Layer 7 of a small transformer language model trained on English Wikipedia (16 layers, counted from 0, width 96).
A neuron's activation on a vector x is SiLU(gate . x) times (in . x), where the dot is the dot product.

Input weights of the MLP neurons that the questions are about. A number n stands for (n - 128) times 0.0048.
n1 gate: 149, 85, 137, 120, 184, 166, 101, 106, 108, 152, 107, 104, 125, 103, 127, 128, 208, 117, 119, 135, 151, 114, 137, 24, 158, 156, 88, 200, 207, 76, 206, 144, 170, 73, 127, 128, 83, 141, 104, 112, 69, 140, 150, 55, 159, 91, 137, 136, 84, 87, 80, 107, 143, 125, 121, 146, 124, 86, 107, 51, 166, 182, 119, 169, 143, 91, 199, 144, 159, 130, 70, 132, 115, 94, 119, 162, 79, 130, 97, 172, 134, 126, 111, 148, 144, 80, 162, 195, 97, 128, 106, 171, 141, 176, 146, 167
n7 gate: 136, 132, 143, 65, 81, 150, 144, 105, 133, 176, 162, 77, 92, 113, 189, 170, 120, 146, 113, 148, 216, 116, 133, 88, 113, 103, 147, 84, 170, 138, 151, 102, 128, 196, 132, 223, 127, 129, 126, 78, 82, 174, 105, 140, 73, 180, 182, 128, 165, 110, 94, 108, 157, 137, 167, 107, 145, 176, 127, 128, 167, 130, 90, 104, 133, 63, 190, 209, 171, 117, 147, 144, 170, 188, 187, 109, 90, 82, 135, 156, 101, 151, 116, 111, 139, 174, 105, 111, 116, 125, 152, 130, 107, 102, 78, 191
n10 gate: 121, 125, 128, 93, 68, 125, 108, 136, 138, 139, 115, 170, 132, 138, 185, 210, 95, 172, 104, 68, 128, 134, 79, 130, 115, 119, 204, 47, 190, 133, 142, 128, 185, 106, 104, 243, 133, 74, 73, 96, 82, 130, 194, 190, 157, 213, 73, 116, 113, 105, 86, 126, 99, 111, 134, 103, 141, 105, 141, 89, 83, 164, 137, 127, 97, 159, 172, 91, 179, 73, 204, 124, 104, 170, 164, 107, 89, 206, 72, 129, 165, 173, 83, 142, 124, 117, 137, 177, 118, 104, 95, 180, 116, 175, 105, 153
n61 gate: 80, 172, 66, 106, 147, 151, 107, 110, 122, 165, 107, 90, 128, 106, 130, 99, 115, 102, 145, 205, 131, 100, 188, 121, 106, 162, 131, 123, 153, 128, 120, 179, 147, 180, 147, 98, 133, 158, 134, 144, 178, 146, 131, 130, 171, 72, 181, 112, 143, 164, 105, 111, 126, 121, 137, 128, 117, 112, 171, 176, 102, 89, 63, 144, 117, 188, 191, 112, 170, 179, 166, 144, 104, 197, 152, 86, 169, 130, 141, 93, 121, 143, 105, 108, 116, 167, 119, 98, 105, 129, 152, 145, 101, 144, 126, 134
n67 gate: 74, 176, 131, 175, 68, 164, 110, 114, 114, 174, 108, 132, 182, 127, 117, 148, 154, 118, 117, 107, 152, 166, 138, 196, 107, 165, 111, 152, 119, 91, 134, 76, 154, 86, 127, 176, 153, 76, 102, 137, 198, 121, 160, 133, 184, 167, 124, 51, 169, 173, 120, 52, 124, 88, 156, 100, 161, 87, 173, 108, 95, 160, 171, 175, 131, 118, 82, 160, 85, 98, 155, 113, 97, 176, 169, 62, 82, 104, 134, 124, 80, 188, 102, 86, 128, 189, 163, 160, 107, 134, 85, 86, 133, 150, 149, 129
n235 gate: 95, 121, 164, 45, 156, 144, 136, 122, 121, 132, 122, 126, 138, 154, 90, 138, 152, 125, 76, 122, 114, 149, 104, 178, 107, 121, 132, 64, 191, 159, 162, 123, 100, 76, 175, 78, 71, 75, 125, 137, 141, 82, 160, 189, 107, 197, 159, 126, 138, 141, 101, 100, 101, 131, 179, 100, 62, 58, 202, 218, 107, 115, 157, 128, 146, 78, 150, 139, 116, 120, 96, 158, 126, 131, 121, 131, 135, 144, 145, 137, 178, 128, 139, 41, 161, 152, 162, 97, 145, 179, 52, 170, 140, 106, 117, 149
n265 gate: 183, 160, 105, 142, 137, 48, 87, 181, 199, 199, 148, 119, 92, 139, 56, 114, 8, 92, 151, 249, 140, 189, 125, 171, 159, 77, 125, 180, 104, 186, 162, 139, 98, 144, 182, 170, 74, 84, 81, 179, 186, 78, 131, 17, 150, 135, 196, 52, 124, 157, 114, 159, 136, 146, 181, 129, 143, 166, 154, 65, 107, 186, 118, 88, 54, 92, 140, 206, 169, 114, 202, 110, 98, 183, 90, 115, 161, 101, 133, 176, 87, 157, 106, 184, 122, 99, 152, 141, 160, 218, 209, 189, 149, 154, 153, 113
n283 gate: 115, 128, 168, 125, 141, 163, 115, 199, 120, 158, 91, 85, 89, 184, 193, 131, 98, 125, 29, 105, 187, 117, 148, 105, 116, 75, 98, 152, 131, 63, 81, 106, 168, 165, 185, 173, 93, 152, 137, 166, 122, 139, 138, 127, 126, 164, 129, 129, 121, 129, 92, 139, 156, 196, 126, 142, 141, 81, 136, 78, 151, 198, 173, 165, 167, 100, 79, 118, 167, 123, 146, 132, 155, 135, 168, 178, 95, 91, 182, 185, 118, 98, 133, 70, 126, 128, 187, 131, 99, 32, 157, 205, 165, 120, 53, 127
n328 gate: 74, 147, 141, 233, 98, 106, 184, 121, 178, 106, 110, 193, 123, 71, 98, 127, 143, 83, 129, 156, 71, 104, 167, 105, 99, 83, 118, 161, 186, 134, 161, 113, 75, 105, 156, 68, 112, 70, 169, 106, 83, 106, 153, 86, 159, 205, 114, 159, 45, 29, 88, 121, 142, 189, 119, 178, 141, 150, 179, 166, 169, 185, 67, 154, 161, 145, 152, 133, 101, 44, 123, 107, 149, 140, 152, 129, 109, 107, 95, 121, 123, 106, 177, 112, 128, 127, 162, 105, 91, 58, 97, 178, 150, 106, 136, 171
n1 in: 144, 120, 147, 75, 139, 132, 75, 82, 130, 113, 74, 120, 144, 142, 89, 134, 92, 61, 121, 99, 124, 191, 162, 49, 206, 116, 108, 106, 163, 152, 117, 107, 142, 195, 60, 86, 126, 62, 109, 149, 156, 148, 108, 106, 128, 111, 60, 149, 146, 129, 64, 113, 173, 145, 153, 141, 146, 148, 185, 131, 107, 132, 106, 104, 189, 104, 121, 80, 168, 133, 96, 233, 148, 116, 217, 124, 97, 166, 91, 105, 129, 94, 116, 142, 76, 129, 192, 192, 103, 69, 151, 75, 127, 157, 101, 107
n7 in: 150, 118, 106, 97, 159, 69, 105, 80, 126, 107, 115, 115, 149, 84, 216, 165, 105, 64, 128, 160, 159, 76, 158, 97, 98, 128, 146, 102, 153, 73, 131, 172, 117, 52, 131, 56, 191, 107, 93, 152, 124, 77, 161, 139, 177, 160, 50, 119, 101, 192, 181, 98, 140, 96, 54, 165, 155, 108, 196, 110, 158, 132, 122, 188, 106, 136, 83, 126, 125, 97, 139, 89, 140, 129, 82, 158, 151, 107, 114, 77, 147, 57, 145, 104, 99, 128, 121, 143, 120, 105, 132, 181, 24, 98, 88, 111
n10 in: 141, 99, 64, 144, 160, 106, 125, 185, 89, 96, 202, 136, 113, 137, 57, 146, 125, 99, 136, 187, 52, 151, 86, 186, 139, 57, 116, 172, 129, 123, 100, 152, 162, 159, 115, 103, 135, 147, 170, 206, 165, 128, 131, 78, 125, 147, 135, 125, 115, 157, 148, 178, 101, 96, 107, 150, 178, 123, 177, 119, 100, 125, 71, 35, 163, 99, 107, 155, 188, 125, 155, 108, 80, 103, 170, 141, 88, 84, 230, 143, 74, 132, 122, 108, 117, 149, 184, 100, 149, 155, 171, 135, 157, 152, 173, 114
n61 in: 176, 136, 166, 78, 102, 138, 93, 116, 76, 98, 132, 145, 122, 129, 131, 107, 200, 138, 121, 173, 134, 84, 186, 112, 149, 191, 121, 142, 116, 116, 95, 137, 136, 111, 120, 119, 171, 107, 161, 143, 167, 146, 130, 143, 146, 98, 166, 142, 164, 104, 144, 143, 127, 151, 150, 165, 107, 115, 111, 163, 61, 106, 155, 151, 159, 134, 122, 97, 141, 86, 113, 169, 119, 149, 117, 125, 145, 92, 66, 121, 161, 148, 112, 134, 141, 188, 140, 132, 71, 152, 154, 131, 108, 91, 118, 150
n67 in: 122, 96, 68, 85, 125, 143, 120, 115, 109, 96, 92, 108, 119, 152, 125, 87, 105, 144, 104, 147, 125, 112, 55, 167, 121, 85, 138, 98, 150, 99, 182, 174, 111, 155, 63, 84, 132, 85, 161, 101, 202, 130, 162, 74, 134, 214, 86, 154, 126, 126, 121, 85, 185, 99, 157, 108, 157, 123, 116, 133, 77, 103, 110, 152, 91, 134, 120, 140, 80, 56, 119, 122, 144, 141, 120, 134, 164, 153, 114, 128, 178, 74, 83, 140, 125, 86, 98, 153, 128, 92, 177, 100, 38, 143, 119, 189
n235 in: 94, 119, 143, 129, 108, 176, 94, 97, 62, 147, 98, 147, 158, 132, 91, 116, 163, 127, 100, 167, 136, 158, 119, 156, 106, 79, 155, 107, 148, 179, 157, 68, 129, 97, 115, 67, 86, 175, 75, 123, 165, 103, 155, 149, 183, 152, 184, 127, 131, 137, 111, 151, 120, 110, 172, 91, 79, 88, 88, 141, 98, 126, 137, 177, 138, 86, 115, 162, 131, 122, 144, 169, 138, 138, 99, 112, 101, 179, 114, 134, 181, 121, 133, 118, 143, 166, 164, 115, 146, 126, 74, 126, 120, 116, 128, 142
n265 in: 188, 136, 120, 151, 111, 61, 187, 123, 149, 134, 100, 77, 117, 56, 114, 95, 126, 171, 177, 172, 126, 77, 28, 118, 160, 69, 164, 107, 59, 69, 187, 118, 25, 88, 134, 92, 114, 58, 159, 127, 90, 103, 116, 99, 78, 92, 92, 146, 130, 112, 95, 156, 54, 128, 187, 59, 96, 152, 125, 64, 195, 192, 95, 117, 200, 53, 115, 149, 161, 133, 152, 144, 158, 157, 89, 97, 160, 98, 49, 66, 133, 115, 113, 105, 127, 114, 183, 164, 128, 104, 100, 85, 158, 99, 99, 86
n283 in: 43, 116, 120, 154, 59, 212, 69, 164, 204, 110, 194, 141, 97, 150, 71, 130, 90, 127, 184, 120, 158, 139, 131, 110, 155, 121, 164, 153, 137, 166, 68, 172, 163, 98, 134, 138, 122, 106, 127, 119, 144, 133, 130, 95, 124, 101, 138, 83, 153, 104, 140, 127, 136, 124, 120, 140, 93, 172, 71, 45, 141, 140, 121, 122, 120, 200, 85, 46, 101, 100, 136, 72, 138, 119, 77, 119, 146, 135, 103, 109, 87, 107, 149, 100, 123, 65, 146, 95, 140, 127, 169, 124, 165, 130, 127, 126
n328 in: 89, 135, 177, 176, 163, 117, 175, 94, 149, 122, 110, 130, 85, 135, 213, 148, 94, 185, 74, 110, 202, 141, 82, 135, 68, 145, 126, 144, 116, 92, 165, 131, 143, 149, 127, 89, 113, 127, 101, 143, 128, 125, 132, 131, 151, 169, 116, 100, 166, 121, 153, 138, 138, 99, 140, 129, 18, 154, 125, 105, 103, 93, 101, 176, 117, 205, 136, 132, 86, 150, 127, 132, 138, 138, 105, 152, 113, 191, 102, 134, 33, 102, 88, 148, 150, 114, 117, 126, 138, 134, 107, 194, 89, 161, 178, 168

Each question shows a token from some text and the vector x that enters the MLP there. A number n stands for (n - 128) times 0.029.

"ers": 111, 116, 107, 138, 133, 179, 127, 171, 117, 116, 115, 141, 122, 126, 152, 97, 134, 117, 107, 66, 127, 152, 93, 78, 106, 178, 125, 106, 100, 138, 173, 118, 100, 141, 86, 147, 175, 135, 188, 99, 134, 147, 105, 141, 121, 130, 108, 149, 164, 128, 128, 160, 65, 121, 71, 177, 106, 144, 160, 133, 107, 141, 98, 165, 85, 122, 87, 200, 162, 120, 124, 174, 137, 104, 164, 129, 179, 103, 173, 162, 181, 174, 138, 105, 73, 166, 154, 113, 94, 147, 121, 99, 148, 156, 111, 120
Which of these neurons fires most? n328

"ity": 157, 152, 89, 129, 106, 160, 132, 129, 157, 133, 174, 117, 174, 114, 143, 103, 99, 116, 115, 124, 122, 104, 139, 113, 129, 166, 89, 125, 114, 157, 151, 158, 98, 95, 144, 136, 127, 123, 127, 115, 165, 177, 104, 83, 96, 69, 185, 106, 176, 166, 153, 143, 103, 110, 153, 114, 121, 126, 112, 100, 101, 62, 139, 164, 85, 112, 78, 97, 95, 93, 125, 112, 133, 143, 164, 78, 145, 135, 132, 140, 172, 174, 153, 129, 77, 141, 114, 79, 99, 101, 102, 132, 145, 133, 85, 102
Which of these neurons fires most? n61

" the": 179, 87, 150, 108, 98, 172, 159, 128, 145, 91, 170, 145, 118, 129, 129, 44, 102, 92, 91, 141, 119, 116, 103, 125, 146, 145, 124, 106, 84, 134, 131, 84, 98, 105, 121, 144, 131, 112, 110, 166, 125, 119, 104, 103, 147, 72, 111, 116, 132, 145, 89, 134, 116, 133, 100, 151, 128, 128, 110, 93, 111, 116, 117, 140, 109, 171, 129, 114, 116, 50, 144, 174, 131, 97, 158, 108, 105, 136, 139, 173, 151, 118, 168, 132, 133, 134, 116, 72, 115, 122, 79, 88, 157, 167, 85, 100
Which neuron fires most, and how strongly? n7, at about 0.35

"son": 149, 120, 97, 170, 121, 186, 139, 153, 125, 108, 127, 102, 173, 105, 152, 114, 119, 162, 89, 96, 115, 130, 139, 113, 154, 130, 127, 123, 126, 180, 175, 129, 161, 136, 139, 91, 142, 107, 148, 107, 143, 144, 118, 91, 54, 102, 144, 108, 117, 141, 202, 187, 174, 109, 136, 153, 117, 124, 82, 87, 94, 93, 110, 128, 87, 107, 83, 137, 83, 130, 146, 137, 89, 105, 160, 106, 161, 157, 96, 136, 166, 121, 142, 151, 125, 128, 128, 65, 84, 120, 147, 99, 153, 153, 77, 98
Which of these neurons fires most? n7

" w": 136, 81, 141, 163, 135, 136, 149, 121, 121, 125, 192, 120, 132, 127, 93, 134, 130, 127, 84, 121, 133, 113, 99, 124, 97, 140, 117, 131, 92, 125, 163, 81, 80, 114, 117, 90, 144, 141, 139, 120, 131, 146, 79, 106, 144, 100, 141, 68, 138, 148, 79, 124, 135, 131, 50, 148, 86, 126, 75, 144, 53, 127, 72, 155, 93, 158, 143, 146, 111, 104, 165, 167, 88, 111, 148, 103, 184, 166, 144, 149, 126, 114, 133, 141, 95, 113, 160, 128, 120, 132, 76, 113, 141, 105, 108, 107
Which of these neurons fires most? n7

" e": 140, 87, 120, 119, 156, 106, 126, 114, 164, 128, 176, 133, 102, 143, 133, 158, 107, 96, 120, 119, 131, 128, 105, 141, 145, 132, 97, 110, 70, 135, 163, 75, 143, 121, 98, 127, 112, 148, 120, 150, 119, 172, 127, 111, 105, 95, 151, 85, 128, 136, 70, 129, 110, 132, 122, 162, 77, 121, 107, 133, 96, 128, 85, 94, 85, 138, 146, 128, 145, 96, 145, 120, 91, 121, 196, 86, 105, 109, 147, 148, 148, 142, 158, 124, 81, 142, 117, 118, 64, 106, 46, 126, 113, 124, 70, 130
Which neuron fires most, and how strongly? n10, at about 1.1

"anc": 144, 79, 118, 157, 149, 107, 123, 138, 165, 156, 122, 188, 156, 95, 155, 139, 97, 98, 119, 146, 162, 121, 100, 94, 129, 135, 123, 161, 55, 144, 160, 127, 130, 101, 139, 76, 156, 159, 177, 109, 111, 106, 103, 110, 115, 138, 99, 170, 168, 114, 159, 223, 158, 123, 106, 146, 134, 92, 112, 105, 90, 102, 133, 146, 133, 140, 131, 94, 86, 165, 117, 192, 110, 97, 148, 92, 133, 114, 105, 159, 157, 137, 169, 89, 133, 146, 110, 97, 144, 121, 126, 68, 129, 117, 95, 96
Which two neurons fire most, strongest first? n67, n283

")": 167, 154, 115, 142, 123, 181, 191, 99, 158, 148, 152, 117, 140, 118, 125, 98, 92, 113, 112, 124, 129, 143, 120, 117, 146, 151, 103, 133, 87, 152, 155, 151, 106, 118, 167, 78, 128, 153, 182, 127, 155, 116, 137, 74, 125, 112, 145, 124, 145, 159, 116, 101, 97, 123, 95, 192, 113, 98, 111, 100, 78, 113, 72, 142, 102, 121, 121, 154, 119, 53, 104, 119, 146, 52, 174, 101, 90, 118, 154, 159, 130, 127, 125, 170, 95, 131, 84, 106, 113, 121, 96, 131, 132, 131, 126, 124
Which neuron fires most, and how strongly? n328, at about 0.42

"g": 141, 184, 132, 123, 124, 148, 168, 114, 192, 115, 111, 118, 125, 122, 165, 110, 110, 92, 108, 158, 125, 174, 96, 57, 104, 194, 167, 109, 114, 147, 136, 114, 119, 164, 150, 67, 103, 144, 135, 121, 119, 159, 126, 137, 119, 126, 128, 125, 145, 120, 146, 177, 140, 101, 111, 135, 113, 123, 115, 100, 99, 59, 102, 180, 120, 119, 114, 96, 121, 147, 127, 182, 140, 102, 141, 135, 158, 156, 130, 141, 164, 140, 185, 126, 121, 110, 151, 113, 122, 138, 142, 95, 165, 79, 54, 50
Which neuron fires most, and how strongly? n10, at about 0.62

"-": 171, 132, 88, 120, 161, 127, 167, 154, 114, 77, 114, 181, 177, 133, 161, 113, 84, 121, 118, 131, 130, 164, 120, 103, 149, 179, 96, 144, 79, 114, 151, 49, 106, 149, 100, 63, 119, 168, 106, 100, 113, 152, 105, 120, 134, 110, 117, 70, 118, 116, 115, 164, 84, 95, 105, 114, 90, 123, 105, 101, 130, 144, 134, 111, 82, 164, 109, 118, 145, 132, 138, 149, 69, 97, 128, 81, 134, 139, 118, 166, 147, 172, 148, 112, 126, 97, 142, 95, 117, 120, 85, 126, 190, 143, 145, 115
Which of these neurons fires most? n67

"ade": 91, 112, 145, 102, 192, 138, 103, 100, 194, 117, 145, 134, 134, 129, 94, 99, 127, 143, 111, 103, 126, 90, 143, 110, 116, 153, 115, 133, 92, 137, 180, 77, 143, 123, 145, 104, 153, 150, 167, 97, 131, 122, 88, 95, 145, 103, 75, 134, 167, 149, 113, 164, 99, 144, 142, 164, 143, 92, 87, 127, 94, 94, 83, 135, 83, 141, 124, 106, 135, 106, 132, 120, 78, 98, 169, 63, 155, 142, 142, 154, 116, 116, 183, 101, 73, 145, 87, 76, 128, 125, 133, 131, 154, 101, 123, 130
The three highest activations, in order: n265, n61, n7

" of": 144, 132, 131, 121, 154, 123, 142, 134, 145, 118, 151, 130, 145, 167, 130, 56, 140, 93, 89, 144, 127, 108, 98, 125, 154, 143, 97, 108, 109, 135, 169, 103, 121, 82, 142, 121, 180, 148, 97, 128, 77, 174, 83, 101, 116, 102, 116, 118, 140, 165, 116, 146, 124, 133, 121, 161, 94, 142, 128, 90, 81, 135, 79, 134, 94, 180, 120, 106, 119, 85, 149, 113, 105, 94, 200, 108, 105, 159, 127, 189, 154, 84, 160, 158, 104, 113, 165, 99, 115, 119, 132, 104, 163, 156, 126, 84
Which of these neurons fires most? n1

"4": 157, 146, 183, 144, 172, 183, 183, 109, 122, 121, 158, 154, 126, 129, 130, 96, 124, 162, 106, 137, 150, 135, 81, 111, 132, 153, 85, 104, 124, 98, 148, 111, 138, 97, 144, 72, 131, 179, 137, 85, 177, 143, 94, 108, 107, 98, 88, 117, 161, 153, 104, 130, 98, 124, 92, 137, 120, 131, 101, 118, 125, 131, 99, 140, 92, 142, 135, 117, 141, 116, 131, 183, 110, 88, 134, 83, 136, 195, 150, 165, 156, 155, 158, 132, 79, 88, 146, 117, 125, 89, 83, 121, 170, 129, 56, 98
Which of these neurons fires most? n1

" S": 134, 129, 111, 122, 123, 150, 158, 136, 128, 88, 184, 140, 109, 119, 115, 130, 107, 94, 114, 118, 140, 96, 119, 101, 83, 162, 101, 97, 110, 94, 117, 99, 110, 134, 99, 69, 157, 154, 133, 150, 133, 126, 117, 114, 104, 90, 164, 101, 129, 211, 120, 156, 109, 125, 111, 158, 92, 124, 50, 93, 88, 141, 102, 128, 79, 121, 108, 127, 144, 85, 119, 176, 114, 95, 168, 125, 137, 133, 128, 149, 144, 111, 171, 121, 103, 134, 156, 127, 79, 110, 53, 134, 135, 111, 100, 110
Which of these neurons fires most? n67

"8": 184, 72, 119, 163, 145, 142, 177, 104, 131, 110, 158, 156, 178, 113, 146, 104, 126, 151, 100, 119, 135, 129, 72, 98, 110, 130, 115, 132, 105, 137, 154, 121, 153, 65, 135, 66, 162, 160, 163, 74, 140, 160, 125, 42, 164, 72, 131, 135, 140, 140, 128, 113, 116, 118, 107, 126, 98, 101, 85, 147, 116, 121, 83, 138, 141, 91, 113, 158, 101, 119, 139, 158, 124, 122, 163, 95, 117, 153, 138, 131, 149, 125, 175, 170, 126, 101, 141, 123, 108, 91, 105, 110, 139, 127, 92, 80
Which of these neurons fires most? n283

"ar": 131, 107, 95, 170, 170, 93, 113, 122, 169, 104, 131, 155, 182, 150, 154, 137, 99, 119, 133, 110, 80, 165, 61, 121, 127, 138, 123, 99, 101, 148, 122, 94, 110, 128, 161, 72, 160, 150, 114, 85, 156, 77, 78, 121, 91, 131, 94, 97, 114, 129, 191, 107, 112, 71, 95, 120, 140, 120, 133, 141, 127, 115, 134, 128, 143, 120, 124, 157, 94, 135, 140, 118, 83, 81, 168, 121, 145, 137, 96, 137, 171, 79, 160, 115, 142, 174, 109, 108, 117, 102, 111, 86, 116, 129, 58, 92
Which of these neurons fires most? n61

" W": 119, 106, 113, 175, 157, 140, 145, 145, 133, 107, 204, 110, 127, 111, 114, 113, 134, 106, 81, 145, 149, 113, 109, 99, 72, 149, 112, 117, 108, 109, 158, 90, 112, 142, 110, 97, 126, 155, 139, 129, 119, 145, 90, 122, 123, 88, 142, 109, 136, 183, 95, 148, 128, 108, 53, 151, 102, 108, 53, 127, 84, 134, 97, 115, 109, 133, 114, 124, 131, 72, 149, 153, 107, 65, 143, 116, 165, 151, 143, 129, 127, 125, 149, 120, 118, 122, 158, 136, 124, 134, 68, 122, 164, 96, 95, 121
Which two neurons fire most, strongest first? n67, n7

"up": 170, 83, 43, 160, 138, 125, 143, 112, 147, 146, 188, 113, 178, 117, 142, 86, 101, 137, 98, 134, 137, 113, 145, 126, 107, 139, 102, 139, 113, 137, 141, 120, 137, 106, 152, 134, 145, 103, 146, 148, 128, 147, 90, 86, 114, 141, 163, 123, 117, 135, 81, 154, 59, 128, 163, 150, 127, 145, 103, 95, 111, 120, 128, 161, 100, 108, 68, 115, 94, 89, 126, 90, 124, 105, 161, 133, 179, 138, 146, 155, 135, 181, 150, 81, 82, 129, 91, 94, 117, 96, 112, 145, 159, 159, 100, 54
Which of these neurons fires most? n265

" n": 152, 107, 107, 106, 118, 123, 145, 131, 114, 90, 193, 115, 118, 108, 128, 148, 140, 106, 109, 105, 100, 162, 88, 114, 129, 189, 160, 128, 107, 116, 181, 107, 94, 130, 119, 85, 166, 150, 124, 156, 115, 131, 110, 112, 115, 83, 147, 53, 150, 147, 84, 114, 141, 143, 84, 133, 126, 108, 105, 122, 84, 122, 101, 140, 82, 148, 143, 153, 130, 113, 186, 157, 115, 85, 151, 88, 125, 138, 150, 134, 130, 117, 148, 168, 74, 115, 148, 97, 83, 110, 58, 163, 155, 122, 102, 94
Which neuron fires most, and how strongly? n283, at about 0.2

"1": 195, 135, 162, 187, 141, 158, 158, 120, 147, 99, 144, 133, 113, 127, 147, 102, 106, 136, 119, 131, 145, 125, 93, 84, 147, 156, 80, 97, 104, 92, 121, 110, 168, 92, 157, 89, 155, 189, 132, 117, 154, 168, 131, 101, 113, 94, 111, 138, 153, 151, 123, 121, 119, 102, 98, 134, 122, 136, 102, 132, 132, 128, 98, 138, 95, 117, 133, 126, 93, 130, 160, 185, 116, 146, 151, 69, 131, 170, 151, 137, 167, 161, 189, 165, 89, 69, 116, 118, 107, 98, 104, 107, 174, 124, 67, 116
Which of these neurons fires most? n10

" p": 139, 107, 74, 133, 116, 130, 157, 130, 134, 96, 170, 113, 118, 152, 146, 146, 95, 93, 86, 101, 139, 100, 100, 119, 118, 106, 114, 130, 104, 92, 184, 113, 111, 109, 112, 105, 143, 153, 103, 122, 157, 170, 116, 111, 132, 95, 134, 79, 131, 148, 78, 147, 99, 140, 84, 142, 124, 110, 62, 130, 105, 133, 82, 124, 51, 135, 155, 107, 97, 94, 181, 159, 108, 77, 159, 103, 148, 117, 148, 153, 171, 125, 160, 167, 93, 124, 137, 118, 99, 154, 67, 131, 110, 137, 93, 129
Which two neurons fire most, strongest first? n10, n283

".": 159, 115, 169, 105, 140, 164, 131, 118, 141, 119, 189, 157, 133, 108, 94, 117, 106, 132, 92, 145, 123, 94, 105, 125, 143, 154, 136, 156, 113, 100, 151, 80, 97, 86, 174, 104, 126, 156, 115, 125, 121, 157, 107, 88, 100, 132, 127, 85, 109, 148, 88, 150, 110, 144, 84, 158, 87, 124, 100, 106, 100, 90, 82, 130, 84, 132, 101, 105, 111, 70, 132, 201, 122, 84, 143, 84, 116, 107, 158, 148, 143, 96, 144, 178, 59, 141, 118, 116, 114, 111, 116, 145, 129, 169, 98, 135
Which of these neurons fires most? n1

" |": 165, 132, 118, 127, 146, 176, 137, 106, 153, 84, 155, 123, 158, 132, 126, 125, 110, 109, 84, 171, 135, 128, 64, 122, 132, 148, 119, 139, 88, 124, 147, 69, 132, 82, 121, 80, 93, 137, 135, 137, 176, 133, 140, 137, 94, 108, 132, 106, 129, 158, 119, 122, 120, 117, 97, 156, 89, 114, 87, 153, 93, 136, 102, 168, 82, 155, 121, 106, 163, 74, 157, 138, 177, 80, 159, 71, 111, 164, 156, 129, 151, 115, 134, 142, 66, 107, 130, 101, 111, 123, 91, 131, 152, 132, 108, 115
Which neuron fires most, and how strongly? n235, at about 1.3

"I": 172, 108, 136, 136, 157, 142, 147, 135, 108, 132, 164, 132, 110, 120, 115, 102, 79, 129, 110, 121, 129, 154, 146, 122, 100, 172, 81, 110, 94, 126, 167, 174, 124, 128, 165, 87, 146, 148, 112, 76, 107, 169, 142, 126, 84, 80, 121, 166, 132, 192, 117, 85, 129, 80, 93, 138, 118, 113, 125, 144, 99, 121, 136, 153, 65, 110, 81, 168, 101, 120, 165, 137, 143, 129, 135, 111, 100, 200, 148, 156, 168, 98, 144, 174, 122, 68, 127, 91, 123, 83, 123, 96, 154, 139, 63, 140
The three highest activations, in order: n10, n265, n61

" season": 143, 108, 101, 140, 151, 125, 152, 137, 155, 138, 199, 101, 130, 126, 144, 113, 116, 108, 101, 148, 175, 132, 145, 127, 115, 156, 118, 125, 118, 109, 128, 89, 125, 92, 163, 115, 137, 140, 155, 97, 135, 153, 90, 77, 106, 151, 160, 131, 114, 153, 106, 123, 59, 143, 112, 161, 103, 118, 147, 94, 83, 152, 118, 153, 94, 137, 84, 143, 96, 81, 112, 101, 100, 93, 154, 109, 186, 81, 140, 149, 139, 142, 199, 140, 97, 103, 96, 96, 93, 112, 110, 124, 122, 150, 90, 90
The three highest activations, in order: n283, n235, n1

" or": 140, 93, 88, 117, 138, 109, 173, 85, 133, 80, 182, 116, 124, 139, 183, 134, 110, 120, 99, 112, 142, 117, 114, 128, 161, 152, 109, 117, 102, 95, 186, 134, 68, 144, 133, 121, 176, 129, 103, 124, 157, 150, 123, 114, 105, 68, 132, 104, 127, 191, 112, 118, 104, 98, 77, 123, 80, 138, 126, 116, 73, 121, 85, 136, 95, 160, 104, 134, 125, 113, 113, 109, 128, 94, 165, 132, 75, 142, 119, 199, 118, 99, 162, 139, 78, 117, 131, 96, 92, 135, 112, 129, 153, 142, 120, 169
Which neuron fires most, and how strongly? n235, at about 0.48

"o": 142, 75, 116, 180, 150, 152, 133, 81, 154, 152, 169, 185, 143, 120, 173, 129, 130, 125, 107, 133, 87, 155, 171, 113, 89, 168, 118, 156, 98, 144, 157, 62, 115, 124, 125, 78, 144, 110, 209, 143, 166, 131, 147, 91, 170, 88, 72, 144, 103, 143, 141, 101, 114, 130, 140, 130, 98, 139, 107, 78, 78, 121, 74, 125, 110, 149, 123, 175, 132, 141, 133, 117, 117, 89, 143, 106, 164, 171, 179, 139, 107, 130, 148, 118, 105, 101, 122, 107, 132, 111, 152, 122, 152, 92, 95, 97
Which of these neurons fires most? n328

"at": 128, 92, 161, 76, 143, 100, 133, 105, 162, 96, 154, 150, 110, 130, 128, 173, 123, 114, 87, 135, 173, 116, 151, 103, 124, 121, 183, 146, 116, 184, 144, 91, 142, 99, 116, 137, 179, 159, 123, 94, 173, 94, 98, 105, 160, 141, 171, 57, 142, 139, 141, 163, 95, 124, 133, 154, 115, 101, 111, 163, 108, 121, 117, 164, 132, 100, 138, 122, 133, 138, 144, 146, 97, 141, 170, 100, 163, 144, 169, 183, 153, 141, 175, 150, 93, 73, 126, 118, 134, 100, 108, 78, 157, 78, 103, 154
Which neuron fires most, and how strongly? n235, at about 1.7

" E": 136, 129, 121, 123, 134, 118, 133, 77, 157, 122, 187, 140, 123, 113, 123, 128, 108, 76, 114, 118, 146, 117, 121, 112, 110, 135, 101, 101, 82, 133, 175, 82, 142, 149, 100, 105, 118, 156, 92, 156, 116, 170, 125, 135, 96, 85, 162, 130, 139, 166, 99, 145, 124, 113, 109, 152, 91, 95, 72, 124, 121, 116, 105, 78, 80, 124, 107, 123, 169, 84, 140, 138, 108, 102, 160, 117, 133, 162, 127, 147, 146, 139, 160, 121, 104, 139, 131, 120, 87, 79, 42, 128, 150, 133, 71, 127
Which neuron fires most, and how strongly? n67, at about 0.54

" r": 136, 84, 56, 128, 108, 130, 144, 153, 144, 128, 190, 136, 124, 102, 155, 132, 98, 89, 109, 98, 128, 137, 102, 100, 101, 113, 102, 133, 73, 119, 156, 76, 118, 138, 94, 97, 172, 158, 149, 111, 145, 157, 92, 131, 136, 102, 145, 97, 142, 167, 92, 136, 137, 125, 108, 129, 116, 138, 90, 119, 84, 153, 81, 142, 112, 139, 147, 142, 140, 134, 163, 169, 78, 67, 153, 81, 117, 123, 155, 147, 157, 135, 151, 176, 66, 157, 135, 112, 85, 151, 77, 110, 132, 158, 101, 106
Which two neurons fire most, strongest first? n283, n328